Layer 6 of a small transformer language model trained on English Wikipedia (21 layers, counted from 0, width 128).
A neuron adds its activation times its output weights to the MLP's output. To switch it off is to set its activation to zero at one token and run the rest of the model.

Output weights of the MLP neurons that the questions are about. A number n stands for n times 0.0049.
n9: -25 5 51 -23 15 -30 -39 15 1 23 -19 -26 -19 1 54 -9 -18 23 15 16 41 -13 2 -3 26 3 -6 -10 9 -2 -16 -2 12 -10 9 -1 25 -18 -23 -18 -11 -47 8 7 -10 -4 8 9 -7 6 -9 6 7 11 0 -27 -6 -30 -14 -9 -2 37 -6 -35 8 1 -5 -1 -20 17 5 8 21 -3 16 -13 3 4 18 -24 6 0 0 -17 -12 -3 0 4 -10 -23 -2 -11 9 13 49 45 -11 -38 -2 -34 1 -6 -25 -1 -19 9 3 1 7 -14 21 12 31 -12 -21 11 13 31 29 -6 -8 -31 -11 0 32 36 5 19
n27: -12 -33 24 6 6 6 37 -1 1 15 16 -16 -4 12 3 -14 -18 -44 37 2 -56 7 -34 -16 -53 7 11 -2 25 3 33 24 -25 -27 -19 -3 26 30 -33 4 -7 -16 -14 -1 3 14 -3 12 33 -27 -10 17 -50 12 10 -33 1 9 8 -7 -44 10 -34 5 22 -36 2 -15 10 0 -6 54 13 1 10 2 -3 -36 -31 -24 26 34 -1 -34 5 -9 -2 -2 31 12 -15 -14 2 20 18 25 -16 -8 12 -21 -7 6 0 17 1 11 37 40 -12 28 -8 -9 22 -5 14 -25 35 15 23 -7 31 -6 -37 14 38 -30 19 18
n125: -26 -4 -4 6 1 16 -9 -13 -8 -12 -8 -1 3 -3 -6 -19 10 6 -11 1 7 -12 -8 21 10 17 0 -21 -6 6 14 5 -10 22 0 -9 -6 7 34 13 10 -27 20 1 -1 4 7 6 -7 37 3 48 22 17 4 -15 -26 13 1 20 -7 11 9 -17 19 14 -10 -32 -16 9 -9 2 -16 -25 -31 21 14 35 16 -17 24 -6 -43 13 28 0 -18 -9 -13 -3 23 -4 -11 -19 30 2 -10 -1 -18 -2 -16 -23 -5 -5 10 10 -9 12 37 13 -13 38 -2 -37 9 -10 -6 -18 10 -2 -46 0 9 14 -10 19 -1 -5
n140: 1 37 -40 32 7 -14 3 14 25 3 -6 5 -8 0 19 30 -19 -11 13 14 16 -2 6 -14 6 -3 7 23 -8 27 13 -31 -4 9 -12 -1 18 11 18 0 -15 3 -16 12 -7 38 9 -25 23 -18 -18 14 -14 -1 4 12 3 -31 -22 4 15 6 9 23 16 7 -7 6 -52 0 -5 14 -19 -13 -9 -25 -8 10 55 22 -10 -6 3 -14 -9 -22 -19 -8 16 -1 7 1 23 9 -10 25 -2 -18 2 -15 -22 15 8 10 -1 -7 -33 31 -12 -16 -8 5 2 -24 -14 -19 16 13 -10 25 -24 46 2 1 -25 31 1 21
n164: -15 22 31 37 9 39 -14 -28 -14 -28 41 -14 -33 23 -9 -29 1 -33 2 8 -37 22 -27 18 15 -15 -22 49 -13 -20 49 34 12 51 -25 -20 -9 30 -23 -3 -68 16 -3 8 4 23 -28 -9 11 -4 -3 36 22 2 -41 -36 -26 4 20 -20 -40 20 -10 0 -1 8 -7 11 -1 18 -36 25 -10 -19 -20 17 34 -13 -38 -54 2 50 34 -31 18 22 -28 28 -14 45 -16 -2 1 7 21 -11 -2 -26 64 -42 9 8 11 19 11 16 1 11 -15 20 -4 6 1 -4 -8 -12 1 13 -6 -1 -4 1 -48 12 -24 3 -21 48
n170: -19 -35 -37 -37 -14 9 -14 9 10 -13 27 -25 -16 1 3 -17 -1 -6 5 -8 15 -22 -11 -6 27 -9 -9 15 32 -17 16 -16 52 13 -8 -28 10 -8 2 30 15 4 -20 -5 6 -19 13 -2 -6 4 17 2 19 -12 4 -16 2 25 15 12 30 33 -14 14 3 -2 -6 -14 24 -7 -8 13 3 -7 18 11 -23 6 -8 -2 24 8 -30 6 12 -8 -2 -9 -28 22 -24 16 6 17 -23 -11 -12 -9 -19 16 9 15 -6 -23 -11 36 -25 12 13 -7 -5 18 -16 5 -27 -34 3 -2 -2 -13 13 13 42 -7 -6 21 -1 -3
n177: -26 16 -2 -16 -16 4 -15 -9 23 16 -9 -17 -3 -34 3 -8 -43 -19 14 -25 -5 -26 24 23 1 38 -3 27 -8 -9 3 -9 -1 -30 18 7 4 46 -11 21 14 9 -15 3 11 19 6 3 -18 11 52 38 -20 -59 17 -16 -7 -1 25 31 -8 21 35 -57 -44 3 25 0 -27 -14 -11 22 -11 8 -15 30 15 27 9 -20 30 9 -18 12 48 18 -13 -5 6 11 -12 15 -11 25 14 2 1 -6 21 27 1 -1 -2 -26 -26 -12 24 -40 -42 -7 -23 16 -17 -4 -29 -70 6 -33 45 4 -5 -16 -6 20 15 22 -9 35
n213: -10 4 -4 -7 -24 6 -10 29 -6 -17 -6 22 0 1 10 -7 -8 9 -6 28 3 17 0 -3 7 -13 5 -12 4 17 -6 7 -7 7 0 -3 7 -21 11 22 23 -13 -32 -5 -5 7 -18 -16 -12 15 -12 -21 -8 4 -10 -18 -14 31 0 -7 17 13 -14 3 37 -2 0 21 4 4 -48 15 -2 19 6 -35 2 2 2 -3 24 -21 -4 12 3 -37 2 -20 -1 -20 -2 20 20 9 30 -4 0 -46 0 9 -2 3 0 -8 -7 -13 10 -3 14 2 18 54 22 28 23 -11 -28 28 -6 -18 -47 9 -4 -45 -6 33 13 11
n242: 3 22 25 -4 -25 -5 2 -2 -31 -11 19 21 19 28 -21 4 -11 -24 -33 5 -17 0 9 26 14 7 -9 -21 -11 22 -16 3 -15 13 9 -20 3 -14 -34 14 3 41 -15 -21 -7 -18 -13 -39 2 -11 -26 22 29 -9 17 -31 -11 12 4 2 -2 -7 17 9 18 -1 -3 10 -3 18 -13 13 -5 -4 -16 27 -18 4 -4 23 6 -3 15 -43 19 1 7 33 -1 7 -16 -25 -18 0 12 13 -11 14 -12 11 -9 3 27 -13 18 2 -5 1 -27 -25 14 -39 16 15 3 22 -41 27 2 -15 -4 -10 -24 -25 -8 3 -5 28
n270: -24 16 1 -24 10 5 -2 -11 -9 11 16 -15 -52 -8 30 6 19 2 -2 20 9 -18 -15 -33 18 29 20 -49 15 -8 -1 -12 -7 11 7 -12 20 -4 1 29 1 -16 4 15 3 -14 17 10 -13 14 -19 36 27 -9 0 -30 -14 19 -28 61 -6 -9 -9 5 -7 19 -5 12 -7 12 -7 28 -18 -40 -17 17 12 -1 16 -23 1 -41 -62 22 4 -3 -17 -15 -19 -10 12 -10 -19 -8 13 18 7 -3 22 -33 0 -58 11 -22 -21 -6 -6 8 18 27 -6 13 2 5 11 1 -14 -27 52 14 -18 9 25 30 -5 1 17 2
n289: -15 54 -4 2 14 -30 44 17 31 19 8 -7 -13 22 1 12 -33 9 -9 7 -11 -18 -12 1 8 14 45 -20 1 4 -1 -7 2 -19 15 28 -5 2 -29 -14 -16 4 19 -9 -21 29 0 6 -3 1 -9 -25 -14 -6 -24 13 20 -25 -23 16 15 31 20 13 16 -12 -28 18 -19 -26 -26 8 4 15 10 -26 -2 2 23 -3 -11 -28 -48 -9 -13 19 -6 27 20 -7 22 15 14 -20 15 61 25 3 -26 28 -23 18 1 -9 -1 -16 -31 -20 4 -23 18 -36 10 -11 -19 13 -24 21 2 10 16 10 -1 -16 13 1 1 35
n378: -23 1 16 -25 -38 15 24 -20 -4 8 13 8 17 57 0 31 1 -42 7 16 -20 -12 -1 33 12 2 21 -23 -17 -19 -26 -34 -11 -18 -46 25 -5 29 -14 -13 -6 -19 -31 -19 -15 -1 -25 -3 22 2 8 14 6 22 0 13 20 -4 14 3 -8 -62 8 16 -15 26 7 14 16 -4 12 16 -35 29 -50 -18 22 -12 -9 15 14 4 25 -9 -26 -10 -1 41 44 47 11 -5 -38 4 -9 20 35 -1 -29 4 -29 -23 26 12 -12 -8 19 -28 0 -17 22 -36 -22 42 10 47 12 6 -38 -29 20 -1 -10 -5 -16 -13 15 14
n402: 21 -9 -19 -5 20 -7 10 -6 8 -14 -24 13 -5 -2 12 8 13 27 10 0 2 20 21 -8 -8 11 -17 33 -1 27 6 -8 -3 -47 30 -30 25 20 -30 -2 10 -31 -34 -14 23 11 2 -5 10 -13 4 6 -18 1 9 -1 -30 10 21 -5 -3 2 50 5 -9 6 -27 -15 26 14 9 -6 6 -1 -38 16 -29 -25 -13 -9 21 29 -13 -6 -31 -11 5 6 -31 -19 15 2 -12 -1 45 -15 1 9 -13 33 -9 14 20 -1 2 -14 -5 -4 -24 -18 13 -18 3 3 3 8 -18 10 7 25 5 2 -21 20 -14 9 2 -23
n477: -16 -2 -3 -6 7 3 4 18 -19 5 1 -1 7 -9 -5 -19 -20 -35 25 8 -30 25 -49 -7 -33 -14 -15 43 12 19 8 35 25 -3 -8 -9 9 3 -16 -1 -7 -1 1 2 -17 -23 7 13 18 16 -20 32 -24 16 -2 -56 4 9 14 11 -56 3 -6 28 14 -41 -14 -37 29 -5 -25 35 25 3 1 -7 -3 -1 -22 -20 53 29 -10 -54 3 -3 1 15 35 -14 -10 -6 30 -7 4 28 -16 6 -15 -51 -19 0 9 15 14 -2 25 39 3 -7 32 -7 -2 -2 28 -36 47 -1 -1 -3 24 1 -41 10 28 -5 -10 29
n482: -8 -22 -8 -1 13 -11 -16 11 1 -18 4 -10 -3 -12 6 0 -5 -9 2 -23 10 -8 -5 7 -9 6 -1 -7 4 19 0 0 4 14 2 -4 -6 -2 17 4 -16 2 7 5 2 -9 2 -14 -5 13 -7 18 14 6 0 1 -3 16 -4 -4 5 5 3 16 3 9 -2 -3 -2 3 8 -11 10 -2 25 13 5 -2 -7 -5 -1 8 -15 -11 4 14 -1 -2 -4 0 -7 -4 5 9 3 7 -8 17 -11 7 12 40 -6 0 13 1 6 8 16 -23 -1 9 11 -91 -2 -6 1 -15 16 7 -2 -8 4 -11 1 0 -11 0
n484: -12 -21 -10 9 9 -18 -1 26 0 -1 25 -13 -5 -12 4 0 8 -11 15 -13 -1 -5 -9 4 -4 1 -6 -12 -6 14 -2 3 -5 6 -6 -6 -1 -3 7 6 -1 -1 17 7 -2 -2 7 -6 -6 3 -6 13 14 -2 5 2 -10 12 -15 3 10 -6 -7 -2 5 -1 1 -13 5 5 9 -8 -9 6 21 8 6 1 -2 -3 -11 8 -8 -1 0 10 -14 0 -10 7 -9 3 2 -3 10 4 2 19 1 3 13 35 10 1 1 2 6 4 11 -7 -1 4 11 -94 0 -10 -5 -14 21 7 9 1 7 -3 16 0 0 9

Each question names a token from some text and the token that comes next. It shows the activations a of the neurons there, in the order above. A number n stands for n times 0.02.

Then comes g, the gradient of the next token's log-probability with respect to the MLP's output, scaled to length 1. A neuron's effect is roughly proportional to its activation times (output weights . g). A number n stands for n times 0.0057.

" Re", then "b"
a: -5 12 14 -8 -8 -6 -3 -2 -8 16 -6 -3 20 54 35 25
g: 11 -8 16 -9 4 16 18 -2 -8 11 -2 16 -28 5 13 -18 12 35 -2 -5 -19 11 6 -14 -1 2 -13 -5 0 -2 20 11 -10 -17 -38 22 -2 -13 5 17 -10 -18 0 -1 -16 11 -2 3 13 -17 13 -11 16 5 -3 -6 9 29 11 -19 9 -23 24 -9 -20 10 17 6 -10 -11 -16 0 3 -3 31 -11 -11 -11 -53 -31 10 8 -22 19 -5 6 32 -3 5 26 7 -10 14 -19 14 -2 -22 0 -10 -8 38 16 6 6 13 10 -7 8 0 -9 10 -16 8 4 -20 -5 -12 3 -9 1 24 12 -15 -14 -17 16 12 -44
Which two neurons, each switched off alone, lower its probability most, in order? n402, n140

"p", then "al"
a: -1 -8 33 12 -3 -3 -1 -7 -7 5 0 -8 -5 -4 58 39
g: 5 -7 -21 -11 25 30 32 8 14 -6 -12 -12 24 0 7 -1 -11 18 -10 1 15 -5 -2 28 -5 -11 35 10 11 -8 -7 21 3 8 22 4 6 -15 13 -7 -21 23 0 -9 15 13 -6 12 4 23 9 -23 9 8 -2 -12 6 -13 4 8 -8 -5 15 9 -13 -14 -13 0 1 0 -18 -2 23 -2 -23 -14 -4 25 1 -16 -9 -14 -14 14 6 -16 -9 -7 -2 2 -5 -18 -39 2 13 -11 8 -1 8 8 -28 9 13 2 3 -28 3 -17 36 -6 13 -51 10 3 23 -30 20 -2 12 -2 -27 -26 5 -29 -18 20 1 -2
Which neuron, switched off, lowers the next token's probability most? n125

" Cab", then "inet"
a: 73 -8 17 6 11 1 1 -7 -2 45 -1 0 -7 -6 42 32
g: 16 18 8 15 -7 27 -16 7 34 15 21 -11 -14 -4 -7 6 15 -3 29 -2 12 -11 -1 7 23 15 10 12 -33 -9 1 2 11 11 -3 13 -9 1 -21 24 -8 -6 15 1 -11 8 7 -12 -1 -22 0 4 -2 0 7 20 2 -27 -11 -11 -6 19 5 -10 15 7 -24 8 -29 15 -4 5 -26 22 9 20 -5 5 22 -32 21 27 9 3 9 14 25 6 1 13 -13 4 -1 9 -9 -12 -17 22 0 -21 -9 -21 38 12 -3 -7 -11 -26 -6 1 -4 -21 -14 -7 -30 -3 -39 -17 -12 2 -16 -3 -25 19 -14 -17 -28 3
Which neuron, switched off, lowers the next token's probability most? n164

" un", then "spec"
a: -8 -7 66 -8 -4 62 -1 -1 -5 57 -3 -2 -8 -7 43 29
g: -16 -10 -19 14 13 -20 12 -18 -29 4 2 29 19 7 -13 8 3 -23 3 -14 5 -3 4 -13 16 -31 20 -4 6 -10 -1 7 -7 23 0 -8 9 13 -27 6 6 -12 -11 -13 -20 -12 15 -2 1 -18 4 -4 -5 -24 -7 -7 -15 18 6 18 -19 14 11 -9 -5 22 11 -6 3 3 17 18 3 22 -8 20 0 4 17 -41 17 -13 22 28 -7 6 10 28 21 -36 -19 -17 -7 -30 -25 18 -37 13 -6 9 11 -17 29 -16 3 12 11 -19 24 7 -17 3 -10 2 -5 20 16 -1 8 10 16 8 -23 -11 3 9 -5 5
Which neuron, switched off, lowers the next token's probability most? n270

"p", then "und"
a: -3 -8 31 14 -3 -3 -1 -6 -7 4 -1 -8 -4 -5 61 41
g: -6 -23 0 13 -38 8 26 -6 1 8 0 18 -19 13 -6 -25 5 7 -9 -1 -22 21 -14 23 3 21 7 -31 -3 -1 2 -20 -7 -11 -23 -47 16 -9 15 -12 -16 -8 -3 -5 -3 -7 -9 21 2 -14 27 2 -9 -2 -17 -24 8 16 -12 -5 11 -14 -3 -3 -5 18 32 4 13 -8 -25 5 -10 14 -4 27 -1 1 19 12 3 -9 3 3 -11 17 6 -6 -8 8 -6 31 3 -11 5 33 -18 15 10 -7 3 58 3 2 4 15 -19 -4 -25 -21 14 15 6 2 -18 -15 14 -2 10 -24 -16 3 1 5 7 3 25 -4
Which neuron, switched off, lowers the next token's probability most? n484

" the", then " US"
a: -8 -8 41 9 -6 -7 -7 -7 -6 22 13 -8 -8 -6 49 25
g: 2 37 23 5 31 -21 -5 -25 -3 -5 -1 11 -12 15 -14 20 2 -14 -15 2 1 -15 -19 3 6 -10 3 -4 -9 13 9 11 0 -21 28 -11 14 -21 -19 -9 12 2 -22 -13 -6 14 -23 -4 -25 4 12 -33 -21 21 7 40 3 2 -9 16 -28 26 10 -3 3 -20 -1 -2 22 -23 6 0 8 -12 -2 -11 3 3 -23 -13 4 11 -8 -7 7 30 -15 19 33 -11 -13 -11 -5 3 -2 -1 16 27 16 28 -3 -16 10 -10 -2 -15 6 2 34 -11 2 16 4 -16 -3 5 -28 16 -20 -17 7 5 -12 25 -5 -3 19 -17
Which neuron, switched off, lowers the next token's probability most? n289

" Kat", then "z"
a: 17 0 62 -8 -3 -2 -5 43 -8 47 -1 -2 -6 0 41 27
g: 20 2 20 22 -20 29 -9 1 -22 -10 3 0 -7 16 -4 -14 6 -10 4 -7 -1 21 -23 6 10 -42 4 -8 15 5 17 -7 -1 9 -6 -13 -18 -13 -16 12 7 -19 14 15 -18 -9 -5 -58 18 -24 -10 8 0 -11 1 0 6 -12 13 25 -5 17 -13 9 35 16 6 7 -9 -8 -25 3 -7 8 -12 19 -12 -7 26 19 0 8 37 -7 -15 -23 5 -1 12 -27 22 -4 1 2 13 19 15 -2 -12 -3 1 20 -3 -20 12 1 3 -2 -4 -2 18 19 -13 -10 8 13 1 -8 11 -33 -19 4 -8 0 28 -34 -11 10
Which neuron, switched off, raises the next token's probability most? n270

" |", then " "
a: -4 0 10 -8 0 -7 0 -5 4 -7 19 26 -5 -2 41 16
g: 3 3 -12 -10 -9 3 -9 -21 -12 -21 -21 6 -2 2 4 14 -7 -29 10 -2 -41 -12 -26 12 -6 -19 -22 -6 -13 18 -1 7 -3 20 3 22 1 25 6 15 -1 4 -7 -1 4 13 2 0 9 18 -6 0 34 -2 22 14 -6 -9 6 9 6 -4 -13 -2 -8 7 33 2 19 32 0 4 -10 8 -12 -11 18 7 8 -15 -1 -19 -7 8 -7 -28 -21 -11 4 -6 -10 5 17 17 -13 -12 -6 16 -5 -44 3 -21 13 -15 22 -2 20 20 -22 27 -23 -29 25 15 23 -4 12 12 -3 8 -4 11 4 3 -51 5 6 23
Which neuron, switched off, raises the next token's probability most? n289

" I", then "stan"
a: -5 -1 40 -3 0 -3 0 -7 -7 7 -2 -1 74 -2 38 20
g: -22 6 -2 -7 -10 14 5 -16 -6 -29 -10 0 7 -28 -7 3 -23 -20 7 -2 -3 -40 -1 2 1 45 3 11 2 -9 -4 3 -20 -19 16 7 10 31 17 -4 -8 -1 -2 10 -4 -29 -10 19 4 -21 13 -20 -16 13 0 20 17 -22 8 26 9 8 1 12 -7 7 -4 -4 -4 1 -3 -4 -6 -3 -16 29 14 -7 5 5 -1 2 -18 23 -13 11 11 -7 -9 -7 -17 23 -33 -9 30 2 -10 12 5 28 23 -18 7 7 -27 -19 24 -19 2 11 19 -10 3 -1 -27 -23 15 9 12 -2 6 -6 45 -16 4 -11 22 14
Which neuron, switched off, lowers the next token's probability most? n402

"ilit", then "ar"
a: 82 -3 21 16 -6 -8 50 -2 -6 23 -3 0 -1 -3 54 15
g: -28 -26 -6 -24 2 20 -3 -17 -17 -14 1 6 -6 22 6 -42 19 19 2 6 13 3 -17 9 10 -17 21 20 -10 10 -11 -8 0 -12 1 16 2 11 -1 -14 -8 -10 11 -9 3 -5 -15 -4 -13 4 -32 10 -16 6 -14 0 21 -23 30 -13 -8 22 -2 8 17 2 21 16 -27 -16 4 29 -14 20 -10 7 -8 19 -34 -18 6 -7 7 9 -18 -15 -5 1 -19 11 -5 7 -12 -3 11 25 21 5 9 13 -24 46 -13 26 -4 7 2 30 -2 -15 -15 -15 3 0 -12 16 12 2 13 0 0 -31 18 -4 12 -12 23 -2
Which neuron, switched off, lowers the next token's probability most? n9

" |", then " Mo"
a: -6 0 21 -8 0 -6 0 -6 4 -5 16 27 -6 -1 50 25
g: 10 -12 14 -5 -9 -15 30 13 16 9 -17 11 -7 5 8 14 -7 15 14 16 2 -15 -19 19 -33 -10 2 5 -6 -2 7 6 22 -1 0 -7 7 0 15 27 18 18 -6 6 -33 -11 5 0 8 8 6 0 -18 -18 -13 6 -5 1 23 -15 -4 -18 -15 -3 -6 -30 -16 -5 -3 8 15 -16 3 -13 -41 1 -3 6 19 7 -25 -13 15 -7 -14 14 -16 -16 -1 1 -4 -9 -5 23 10 -14 26 9 19 24 3 47 -33 5 20 17 -7 9 8 -16 12 27 5 -1 -10 -4 16 -6 -3 2 -15 -29 3 -36 26 -3 -1 -39
Which neuron, switched off, lowers the next token's probability most? n482

" Ser", then "az"
a: -2 -1 50 -7 0 11 0 -8 -5 64 -2 -2 -5 -2 37 41
g: 19 17 -25 28 -28 -2 27 7 17 8 -15 -2 -8 -2 1 13 0 1 -3 -24 21 -10 -9 12 18 9 -7 -4 11 -8 9 13 -16 1 -5 -34 -21 -5 3 0 10 -11 -10 6 3 -26 25 2 -14 16 -5 -2 4 -4 15 36 15 10 -5 7 -9 14 7 -22 -21 -12 9 -6 15 10 -9 -3 3 1 -11 -3 -14 -5 18 9 9 -3 1 13 8 5 -8 -15 -3 -25 -27 -1 -14 1 16 -24 -17 17 20 -18 -8 -45 -1 -6 5 -12 33 -36 34 20 17 -6 28 7 19 -29 13 -8 11 3 -7 -22 -8 4 10 24 6 -25
Which two neurons, each switched off alone, lower its probability most, in order? n270, n125

" of", then " basketball"
a: -8 0 12 -8 -6 -8 0 0 -8 5 -7 -7 -5 17 48 23
g: 0 -22 29 22 -24 -25 -4 16 0 3 49 11 7 1 -8 -13 16 -12 13 -2 -11 13 -6 -4 3 -12 16 7 6 -6 10 10 8 -6 13 -3 8 -33 10 -7 -3 0 -15 4 23 -35 29 -18 5 -1 -8 10 -8 2 -2 10 -5 -17 -5 -18 -25 -2 12 26 14 -9 12 6 -2 3 -15 -9 -16 -12 16 7 -15 -6 -9 33 4 -10 -19 -33 -16 16 2 9 12 -14 12 22 10 -18 -8 9 -2 6 12 -9 -28 -1 25 -3 17 -11 1 7 -30 4 3 -29 -34 -1 -19 41 12 0 7 11 -20 28 -2 -5 -1 14 -11 18
Which neuron, switched off, lowers the next token's probability most? n477

" M", then "bar"
a: -5 -3 26 -6 -1 -5 -3 -8 -8 13 -1 -8 10 -3 41 35
g: -18 -13 3 -1 -11 7 -5 6 -25 -8 0 13 0 16 0 -17 2 12 10 9 -6 -14 -13 9 -12 -18 19 13 12 -25 -3 15 7 -13 -10 3 -34 17 -22 -12 13 -30 12 -1 10 5 -12 22 24 -1 19 -1 2 19 7 -38 -17 4 4 21 -8 2 17 12 -11 38 38 -2 -18 -22 -20 -8 -7 -2 27 23 -21 25 3 4 14 -11 -4 20 -17 -6 9 -17 2 6 19 3 -10 -13 6 11 -16 0 -6 13 25 0 5 -9 15 -19 0 -3 -3 3 -13 9 -32 0 -53 8 12 4 11 -13 -23 3 27 9 9 -17 11 13
Which neuron, switched off, lowers the next token's probability most? n125

"ann", then "is"
a: 19 0 22 3 0 -7 -3 -2 -6 14 0 -1 -3 0 38 17
g: -2 -4 12 -8 18 -13 -4 -18 -10 -2 -14 16 8 7 -5 -31 -8 -18 19 10 31 -4 -24 2 -5 5 -8 21 -15 -21 23 11 8 -22 2 -13 -8 -1 2 -2 -15 8 -11 8 14 3 3 22 -4 3 -10 16 -1 -26 18 15 5 -20 16 -16 30 -5 7 -7 -10 30 -9 7 1 32 9 -6 -7 -21 -10 -20 -1 -2 -4 -24 -17 -6 1 16 -32 -31 -6 -35 27 -16 -9 6 9 13 19 -12 11 29 -3 -10 -6 33 -11 20 24 -6 12 -13 4 -16 -16 -17 13 4 8 15 7 -7 34 -5 -11 -32 1 1 28 17 19 -7
Which neuron, switched off, lowers the next token's probability most? n9

"ary", then " to"
a: -7 -8 39 -7 -8 -8 -2 -1 -6 2 -6 -8 -8 -8 64 26
g: -3 -15 18 9 17 -18 5 8 -4 16 -9 -8 -2 4 -7 29 -10 -9 -5 19 8 18 -17 -3 0 4 18 -8 12 16 1 9 -7 1 -6 11 33 -5 5 -30 -6 -18 -5 5 -20 0 3 0 -4 -9 9 22 -7 -14 -21 9 7 -12 13 -29 12 -8 2 1 -7 15 -1 7 1 32 5 -7 -11 -1 -21 9 -15 5 -3 17 0 -37 24 -4 11 -9 -32 11 -3 29 10 -24 -23 21 1 -14 20 8 11 -11 13 77 -17 -10 4 -14 -24 0 -3 -34 -15 -3 -29 -3 -13 6 -4 8 15 -5 18 -8 -3 -8 13 -9 6 2
Which neuron, switched off, lowers the next token's probability most? n482

" se", then "ating"
a: 26 -2 64 -8 -7 -6 6 -5 -5 22 -4 -7 47 -5 53 17
g: 19 -4 0 -9 13 -16 -20 9 -13 6 -2 -12 19 11 4 20 -37 8 30 4 -3 7 -3 -18 -44 -19 -6 -9 15 -11 2 11 18 17 17 25 -5 0 9 14 -8 8 -11 0 33 -7 3 -19 20 -21 20 22 14 14 5 24 -7 8 0 -11 11 -5 -3 23 -10 -20 -44 -4 -14 6 0 -7 -18 -11 -5 10 10 22 4 26 -1 1 9 -20 -1 -13 -2 10 -4 -26 -6 -15 -2 11 -20 -31 34 7 -24 15 9 26 11 -25 11 5 -29 -9 -7 -3 22 22 9 2 3 -2 -14 -19 0 -16 -3 1 -19 -9 -15 -3 8 19
Which neuron, switched off, lowers the next token's probability most? n482

" a", then " vote"
a: -8 -8 34 -5 14 -8 -6 -2 -7 30 19 -7 -8 16 48 22
g: -10 -20 24 17 -7 -18 -14 -4 -16 29 3 -25 13 -8 -19 -10 15 3 42 7 -22 -15 11 24 6 -11 5 15 5 -20 10 -1 12 5 18 -13 -8 22 -12 -6 4 -9 6 -15 -12 -5 1 -7 -8 -2 -39 -5 2 9 1 2 21 11 10 32 -15 13 25 -15 -1 -1 -10 9 9 -15 -3 -8 2 -9 37 14 -3 -52 -12 24 -2 4 -23 -14 26 -7 20 3 -15 -1 -8 11 -20 -3 0 26 1 -30 17 -15 -4 -7 7 -4 -25 -27 4 -7 9 13 3 3 -15 1 -15 -5 37 -3 6 6 6 -6 -12 21 3 29 -2 2
Which neuron, switched off, lowers the next token's probability most? n477

"G", then " |"
a: -1 0 25 2 -4 -2 0 -3 -7 8 -5 -5 -8 -1 35 6
g: 3 28 -11 25 5 2 -13 -22 18 1 7 9 21 -5 -4 -1 18 -19 7 -6 23 -28 1 19 15 -3 0 -17 10 -8 -2 -2 -1 -8 1 7 -3 6 9 -3 -12 7 -7 14 15 4 14 0 14 6 4 6 11 -6 26 -3 -22 26 -21 21 17 -9 7 -16 3 -1 4 -9 5 -16 2 5 -22 14 -12 -11 12 4 13 7 -2 19 -14 -19 15 13 7 -11 -22 -6 -23 -14 14 24 -11 -4 -18 -8 -13 -20 -24 -83 21 8 -10 -4 -7 18 11 45 4 -9 0 1 16 7 -6 -8 -26 2 -9 23 -23 -5 -10 -1 -16 2
Which neuron, switched off, raises the next token's probability most? n482

" Mus", then "ae"
a: -5 0 66 5 -4 -8 27 7 -3 36 -5 -5 -7 0 48 24
g: 0 15 -10 -18 -6 1 -3 5 4 1 5 -27 -7 -21 -8 2 -5 9 -2 -21 2 -23 5 19 -38 2 -23 19 19 -24 13 -10 9 4 -13 21 -8 25 24 25 -12 -19 8 22 28 1 -34 -2 2 -1 25 -29 -15 1 4 -4 -17 7 37 14 9 -4 -21 14 -10 -11 1 -6 -14 12 27 1 -2 -5 -23 8 13 21 -8 -13 7 18 14 6 -10 -3 8 -30 13 -34 2 -5 -11 15 -29 -22 5 6 8 27 -3 -27 -10 9 0 8 -3 3 29 27 15 5 17 13 -8 -24 10 3 1 23 -9 9 8 -16 -1 -11 2 -19
Which neuron, switched off, lowers the next token's probability most? n177

" In", then " response"
a: -8 65 35 -8 5 6 0 -2 -5 8 -8 -4 -4 47 55 34
g: 2 30 -17 10 25 -22 1 9 5 6 -14 9 -20 21 -14 -14 26 -25 -2 16 -22 -19 1 5 4 -12 -14 -20 -9 4 8 12 -6 18 23 7 -13 21 11 -8 14 -6 2 -10 0 -7 2 22 -31 -14 2 14 -24 -6 -1 5 3 6 -21 2 -11 9 -12 4 -36 16 -4 8 -4 30 3 -13 -7 -16 -13 -3 2 3 -6 -7 -2 -4 15 -31 -7 11 1 -11 13 3 12 -16 8 -5 -14 23 -24 50 -24 -10 8 -23 16 -18 2 12 -14 -1 -1 -2 18 9 0 6 18 19 2 5 5 19 -26 -2 11 36 30 16 -35 -18
Which neuron, switched off, lowers the next token's probability most? n125

"2", then " |\n"
a: -5 0 28 -7 0 -3 0 0 -8 7 -2 -8 -3 -2 40 19
g: -40 9 22 -1 12 -19 2 9 -27 31 2 3 -9 -9 5 -3 5 0 20 5 20 13 17 -3 32 0 -11 30 7 14 15 8 32 -5 -5 -2 12 -2 -21 -4 5 13 37 -5 6 4 4 0 5 29 -24 11 -13 1 -16 11 35 1 -29 -1 -12 14 2 4 -5 21 -34 8 1 -25 -5 -14 -8 -18 -7 -9 -5 3 -13 18 29 -21 -1 0 -18 -40 -20 8 22 26 2 -2 2 -4 -8 -22 -6 1 7 -31 -18 -13 -10 -21 -11 -23 -29 6 10 1 3 -5 -3 15 -10 7 -4 12 12 8 0 -1 14 2 -1 13 -21 -8
Which neuron, switched off, raises the next token's probability most? n482

"ama", then " Kal"
a: -4 0 36 -8 0 -5 -2 -1 -8 4 -1 -6 -8 0 52 35
g: -2 7 -1 11 6 11 29 -17 7 22 10 -8 -23 3 4 7 25 -9 8 9 9 -34 13 2 -7 18 4 22 -15 -8 7 19 16 21 -13 5 11 -17 -1 -14 -4 23 3 -21 -27 -12 -21 -15 10 -8 16 1 -17 9 -13 -23 -9 17 1 9 -21 -3 8 29 11 -20 -28 5 -3 14 -17 -7 -7 3 -5 -17 12 7 17 -7 6 1 -12 -2 13 -12 5 12 20 -17 12 -17 -15 0 5 -14 -31 -10 13 7 40 -37 16 23 6 -9 2 -11 -6 30 -2 14 -15 -21 -14 -7 27 -14 -9 8 -8 -12 46 -12 16 -14 -8 -22
Which neuron, switched off, lowers the next token's probability most? n125

" |", then " Pts"
a: -4 0 10 -8 0 -6 0 -5 7 -7 21 27 -5 -2 43 17
g: -25 10 7 3 13 -6 -36 18 -19 -43 7 -4 2 -4 -7 -18 -33 -6 10 -8 -11 -1 0 10 -5 -4 -11 -26 -3 5 -1 -8 17 24 10 10 8 17 -14 -16 -9 22 -4 -8 -8 19 -2 9 -1 2 0 6 -4 11 -22 26 20 -3 6 -7 26 22 -3 -1 -8 10 -15 -18 -24 0 1 -13 -24 15 15 -39 9 -12 -19 2 23 -19 9 15 -3 19 16 -17 -1 2 22 -41 -4 34 4 5 18 29 9 -2 2 -8 -5 -26 18 16 20 -11 -12 15 20 -1 12 -2 38 7 -4 -10 -8 -10 14 -22 1 -3 10 11 -3 -16
Which neuron, switched off, lowers the next token's probability most? n482